Layer 10 of a small transformer language model trained on English Wikipedia (15 layers, counted from 0, width 64). Numbers have three digits each and are written without spaces.
A neuron adds its activation times its output weights to the MLP's output. To switch it off is to set its activation to zero at one token and run the rest of the model.

Output weights of the MLP neurons that the questions are about. A number n stands for (n - 500) times 0.00067.
n1: 344565353369389365482576542371465553476583568433548384360250691620356663627683669432411342513573365365477706380532431633560816526442488521542362410193463602684357457528421574622597544466252517
n36: 339555515677559543490314890583504525752560580614385438400290595333470487482475765403422385596382408378371537348576448441322555429514524566453328418350357487503501449361470482546438554517425490
n59: 434519725578735749570526465388511498365492132571639594444392266364512381613451534450590545450345333471744732493268382476387518344566388612526349523368685375494479526548502469170434512583452385
n71: 595526603385543610523755492490374395481600605545434201524600570540555613528712485528402476488604503500629410535529345471430477486328424440472529501613574396439425464525546217494685444448434576
n75: 418465404597465526508512443248600428413483691647608469346435615435702529459413448614477549468545769714606625686412367348568416633628599437673476562562394547473490600517363579487516769422284589
n86: 796373333511531473506545473452432364725463460618543498338723521498428383494345539392390470538544777357648432592574463391543555391644473343433583582636385559553739553582414510571518499382515720
n107: 611630646545385362501506331311601512621660277533176660608675560496557555499576515328663401394655546443217531587414339590667469652730546400499453554634602644590536332617512642409640541593552410
n113: 688471516495650366461499326561618464565674535580570733633686526431495534288488448410655521581671585353398554586257639424536444407505379357526413573531343496320563554568476514613619415390364632
n130: 364318488458202428473714523564304603309385613398384532335425357519529741572500493433494459457693610636411673529284487489676540645375542582472305500441694390637543411637387560381599627543639577
n143: 362546593410685509586638481452401628473798391587350472480751629566533642711632511405316419510567507704546631496447571571505446467458519602421501502406502479423517526508554738626606552730544832
n148: 496460514476397657586450549514446479418499553605356310412679436750414509455526493546515506428709843611446400367412319264530524645448554556548556628405401581381372645585606435653479423246547462
n156: 572446386462573590658443434349343564645632346372504543578515551693540518457728564442527534628414484548531462635349411545596553498413357287158661317515486357350450505357382387504586657546536495
n158: 415358583564368443666420614499517395442558304580538559337521552345313382468383507518456686641481115455698414374554363558535523604462567624351640571640374432470293564540437516393417345407579372
n163: 458430494342463384624593442515474436590484380436634550366497479976606443425354412415525582535493600522557431491429192603448649475466625479451571514803560640727605459503457412564458494454526605
n168: 399529432424390596512714477420423587722434547542653417850587473523555592638507437512448642548654691669606468386525237683610434675423390237479577614612422565435690439465554548610557505517375497
n189: 593329518490390329476583368640561651591475312519509841544595477484451371440557490367302384496314541519349555402567414610418736484607621416501524528547469592644582484366604541526476515499603526

Each question names a token from some text and the token that comes next. It shows the activations a of the neurons there, in the order above. A number n stands for (n - 500) times 0.014.

Then comes g, the gradient of the next token's log-probability with respect to the MLP's output, scaled to length 1. A neuron's effect is roughly proportional to its activation times (output weights . g). A number n stands for (n - 500) times 0.00099.

" La", then "ke"
a: 470462478495483508477485500496503519514510503511
g: 618670778403555512754475434694335471730565365436562651430361484569500436378496454543321382575440449398192452512403465529557557605518479622478668554381564661709423694214177466477577460417516638
Which neuron, switched off, raises the next token's probability most? n36

"H", then "e"
a: 494503500493582627500487443528496530576512498478
g: 430516479364627247463453548431558374445639205403529455476598226614730554774281487414642445578517300523598425621401440347518604329419666321683529651405406399683565407582347440375331503603617543
Which two neurons, each switched off alone, lower its probability most, in order? n86, n158

"|", then " 2002"
a: 506502499529497509512505511498474499499502501502
g: 561544222528530351425420525423453481338574532481210564586677535437483684570553589511551478596425326507421497741530570467451508471377505503466599228686217535618655062306632541530581508480306422
Which neuron, switched off, lowers the next token's probability most? n148

" |", then " 0"
a: 462530497506520494493504501500496509501489495492
g: 619441659457637234534405620409389311528491418737358565408457616508438650426564510551331445412435531523768499568561560637240557436470734537438353486556650593669683435197541477568655636477780329
Which neuron, switched off, lowers the next token's probability most? n36

"gi", then "ster"
a: 508487499506483499480508454499510498475495504517
g: 598500390323685362861262618534508710545438541683397528360584534512405414532396277583460435364548378385673625356612650525252582316585558461443306338580389389477560448465422597448576543335675701
Which neuron, switched off, lowers the next token's probability most? n130

" Re", then "port"
a: 483481482508493503522510474495514490507487567518
g: 521595661552401499577360312809597428665647485685419593631564263529458529482415478609537634354577508541389564640143748454576577222538638482551364590535644462329520463259392413537430499455590301
Which neuron, switched off, lowers the next token's probability most? n1

"F", then "la"
a: 526484512469781488503498509508491503496509475503
g: 652527454582482536596525464410557529663519520629277427676610476372540301355577402509249396493476476641179457502470649356633466326647624303500294584591501513409730657211715328538415647571388586
Which neuron, switched off, lowers the next token's probability most? n75

",", then " James"
a: 510503470494514481506472503495498514500370511506
g: 325560682511363510217676586588322420661391621614468432396544507430539615546679520343454399364251432483527494489472505504725537334548486561651717138260395616396449326359493481313474603541663484
Which two neurons, each switched off alone, lower its probability most, in order? n163, n113

" 2016", then "–"
a: 499496504515499506507494511496486488487512479502
g: 788438542603551603525411290360561666486430226565578664375547518576456471709655640695512534470440519694378656632470603575473668575441525425457503172685666433531555534707326578340522342257521547
Which neuron, switched off, lowers the next token's probability most? n168

"s", then "an"
a: 563513505527493528498493473478504483487519494500
g: 498331227328444547454713711419501527473540393423794452355423568563476316646416465363633383325575548311517309698467552321423385529604601551395416524143501539440600535687514648512306563568394364
Which neuron, switched off, raises the next token's probability most? n71

",", then " for"
a: 502515489495500481506487461497501504458405501507
g: 666442542540568693489253394558609390683727465415483522749606455392466398858496592579604420344412468366234656496650489389539390474458607541572351802377563394609463597548322466693543349416569507
Which two neurons, each switched off alone, lower its probability most, in order? n163, n130

" J", then "in"
a: 493483488497516505480510501508524503486492486496
g: 586656424524359547588438449505498605589565364352574582322483643243677490700440442585388538343601570699541546513556426387608393663570443662594681472768619358671371704766687535463441726665514307
Which two neurons, each switched off alone, lower its probability most, in order? n75, n36

" from", then " Her"
a: 494499520528488502477513491501518505515526548499
g: 438613586496529501453649497657277626326674390537689414529558484542506488530508503435493535469309281522532512251510461220597330315564385584667504339453690533511225388294519512460231764568689624
Which two neurons, each switched off alone, lower its probability most, in order? n59, n107

"ment", then " Bu"
a: 495485436579512503484499495499506492512507500503
g: 460472276340706606497623465623451586464431648567666416465377391586532525514559340385227459279387523671618526514689369575591434452339410506545563277379518433671662687560796397476307673596743584
Which two neurons, each switched off alone, lower its probability most, in order? n71, n107

"s", then " "
a: 489501507547508530494490499503505484487517502486
g: 730427334515636477729586761544510579638480289417351554411607540593391457337606592459742425345486539486316544556498404518634543608467379556197368634527489328516445500606165414543396699329330510
Which neuron, switched off, lowers the next token's probability most? n86

" University", then " Ho"
a: 499484508539491510470501500608496508495496513451
g: 366509542265639416596541687432429512503647744400432329310283504628501450705550387403495378376597615598578485283656432785297417436380219470431406472420373447555501575611565759506422566548454278
Which two neurons, each switched off alone, lower its probability most, in order? n143, n189

" (", then "S"
a: 497498499498501485499503497500492507511540491480
g: 524332743502511454511470563423456492459570658512515357309451517363374652556410433828520563745525502568692504476374659471821414430445479657653431523305473443427724677624726505287717395361525573
Which neuron, switched off, raises the next token's probability most? n163

"son", then ","
a: 499506511501504498486500494473503504500503493451
g: 359697512607413494499517529394511315467559486322536455300394618608575461489504692549618344397790491562412407331748525651594372593543352394553546449595364543578513332754580415749548269790628669
Which neuron, switched off, lowers the next token's probability most? n189

" |", then " \""
a: 434513505527499514508507494492494513500519497500
g: 527443775438427467369403453346375340565465401432495542706326652443422302277506671417426580633355485626362647547420474406264490542309407586702542620400685515534277341576445560642321576561748311
Which neuron, switched off, raises the next token's probability most? n86

" F", then "ri"
a: 474448491498849499490496504500491457502498481509
g: 474363521490431411438669733410695287433599550578306469319609606480557294264534475411530464811361540292270420578682619214546390625474614493493613458511340423404488579418667538529628527411412718
Which neuron, switched off, lowers the next token's probability most? n75

" |", then " 1"
a: 463532497505521491479504499500497507500487493485
g: 627557476406539493447532537538279227454489431806535501408502407499471368560633251584621414397546545418819515616543415420516488518583674661472442629655367493512578782437429458318821369444700304
Which neuron, switched off, lowers the next token's probability most? n1

"E", then "pi"
a: 497484492496499481500465522518511503507498495502
g: 561465645464547457529701414531351737457645411347285468646341673670409358267461620710637398570420491256608506373701672508557383441476378569849460441367534363365478483713589406464583483508371546
Which neuron, switched off, lowers the next token's probability most? n86

"fe", then " Su"
a: 509513504519507485484508402510533487507526524510
g: 377614478437292441561719409585495418546480550616518447539447327460544576656432390752417484334501607450727670315476492287396413602760732436853478484495652528436500688597598542274309419673482509
Which neuron, switched off, lowers the next token's probability most? n156

" |", then " —"
a: 467531497506520492491503500500496507500488494493
g: 623351535406585469317394635567642354570769688434725493728413431451316419275548540544444652454536484593314608660645674540277462310428445341445416298400500443201486423538444483582459733394462467
Which neuron, switched off, lowers the next token's probability most? n36

"h", then "n"
a: 494520538492492499488492432506501503507511489487
g: 620309457367385138571441411499592402528509388409683474569578588651294838740399561474406408491400508413430731377644424521420521390387441679374555598526545567492693396423529524746604591247541419
Which neuron, switched off, raises the next token's probability most? n59

" Ma", then "ra"
a: 484454474494462495494500460494495491491509498504
g: 305298392728524568457533484542577521387632435365546528348523518442620519401429494448570532452469511484403395805898551582608376530610614194565628601666533528702610686211647433514454476498515720
Which neuron, switched off, raises the next token's probability most? n75

" Ho", then "s"
a: 502476494536487501488500493466510503509499500521
g: 486556520464456410722538449571423838485460572438606565290682373568547611372426529624604467685403469516639460836568511359462502536477358442341371510516544449469217590496545522400783357778721680
Which two neurons, each switched off alone, lower its probability most, in order? n36, n71

"C", then " V"
a: 499515499520495535037484507501512499497505516419
g: 478560805514535536555661677592642346512417373516723521454349363532631422598507382288675415525571648374391405335577421324446397595312477462489381385509556445520360815394667551253395279590699453
Which neuron, switched off, raises the next token's probability most? n86

" her", then " ex"
a: 480437530580498483481504401527518427494498499494
g: 608558516495250467426642435581787499326455395480423475561468543366842442595666378470579597586706540501531475786381455498380552454391380491428506743343474552627499626705816447464384319611649393
Which neuron, switched off, lowers the next token's probability most? n36

"31", then " re"
a: 509506514490499471465485513483511522491521501489
g: 535625311449438454369422510480628490583497319489352525666461593428559438346523466497584475411532600451222584504404453724393478510293600616157286917308471541526602530713509524413645502661315432
Which neuron, switched off, raises the next token's probability most? n107

"va", then " |"
a: 500491510503479500470504491502521504498495506502
g: 231565274459676458567477488736353452330566691383372375471540327677409363517637632488417530605441430474526578553441571483493509540646741456504692571592425702342497610468529148561625799673474539
Which neuron, switched off, lowers the next token's probability most? n107

" |", then "\n"
a: 501515484505507486405495505500499503491521499495
g: 476470416688301494517564272500568603574299593482471461373384653582591871723397720416646547653675483514552438369315492437660522655662314378621492628474429537675579462471509554724350281480414613
Which neuron, switched off, lowers the next token's probability most? n59

" about", then " Al"
a: 642501510583481502477481473487500485476483500476
g: 450520634574520446520732386589302433443612540569686440494610273410496550534551616514459553560364446661636461537428494495696481392456479399747817437418743547433554342578846555291432794539699441
Which neuron, switched off, raises the next token's probability most? n1

" Pro", then "g"
a: 465509484503492499481503491527500393523509485491
g: 623412780347509555387501602601666559500395482667394586499667484416410606679393414243534645399456599472752570402478467465653385799541628533287464729444368668559482629592600497505635707661641683
Which neuron, switched off, lowers the next token's probability most? n156

" building", then " type"
a: 492479507557494509466485503488503495494512504490
g: 539402575557363714518504469588324340229632477560445429614616417516502683293535753554442391541500467457796423535598571419623551483410522486366329373457587088486618747574606298407313520415505499
Which neuron, switched off, lowers the next token's probability most? n71

" As", then " Ma"
a: 517495474543503511478500534489546502589506466496
g: 371419703277504468287586475600380354424565779587636342680404343497610664595457583299421553478539415543525678369553609483697503556548649444678698067335594495580514475575432481445495619554543378
Which neuron, switched off, raises the next token's probability most? n158

"ide", then " to"
a: 472517500541490512475514502494512501501495502490
g: 384496383470443488681345643475494594551503283267591553525548492451491331692428443611295278412420523596408391496632572421287541737513702560548398633619549280727505522733441304596709694524488721
Which neuron, switched off, raises the next token's probability most? n113

"A", then "l"
a: 485533502496494515508473495500503512518510495503
g: 523456485486594378614680485375696505540474532376380479390612630522561471600385441666359579350711400547468597515394457463496535508572634491537604556707366702468756431316751436309389582307097745
Which neuron, switched off, raises the next token's probability most? n36

" ", then "Č"
a: 493471494527502526493500514506530509504695502492
g: 637468660616634378356693531352437427381625580578340674289552061518416611553610698708580727561453489709589582422564509647555456451540463407531474651456407483431703503487616686249481432434427437
Which neuron, switched off, raises the next token's probability most? n163

" W", then "."
a: 491497506519533491485496491499510500500530478500
g: 627431506624483595456333558486500408331350589530615411546671752707472389525513352525553438609557588397296502561464365572623491540558504156601443650694300546421267251436586375747295383505312612
Which neuron, switched off, raises the next token's probability most? n168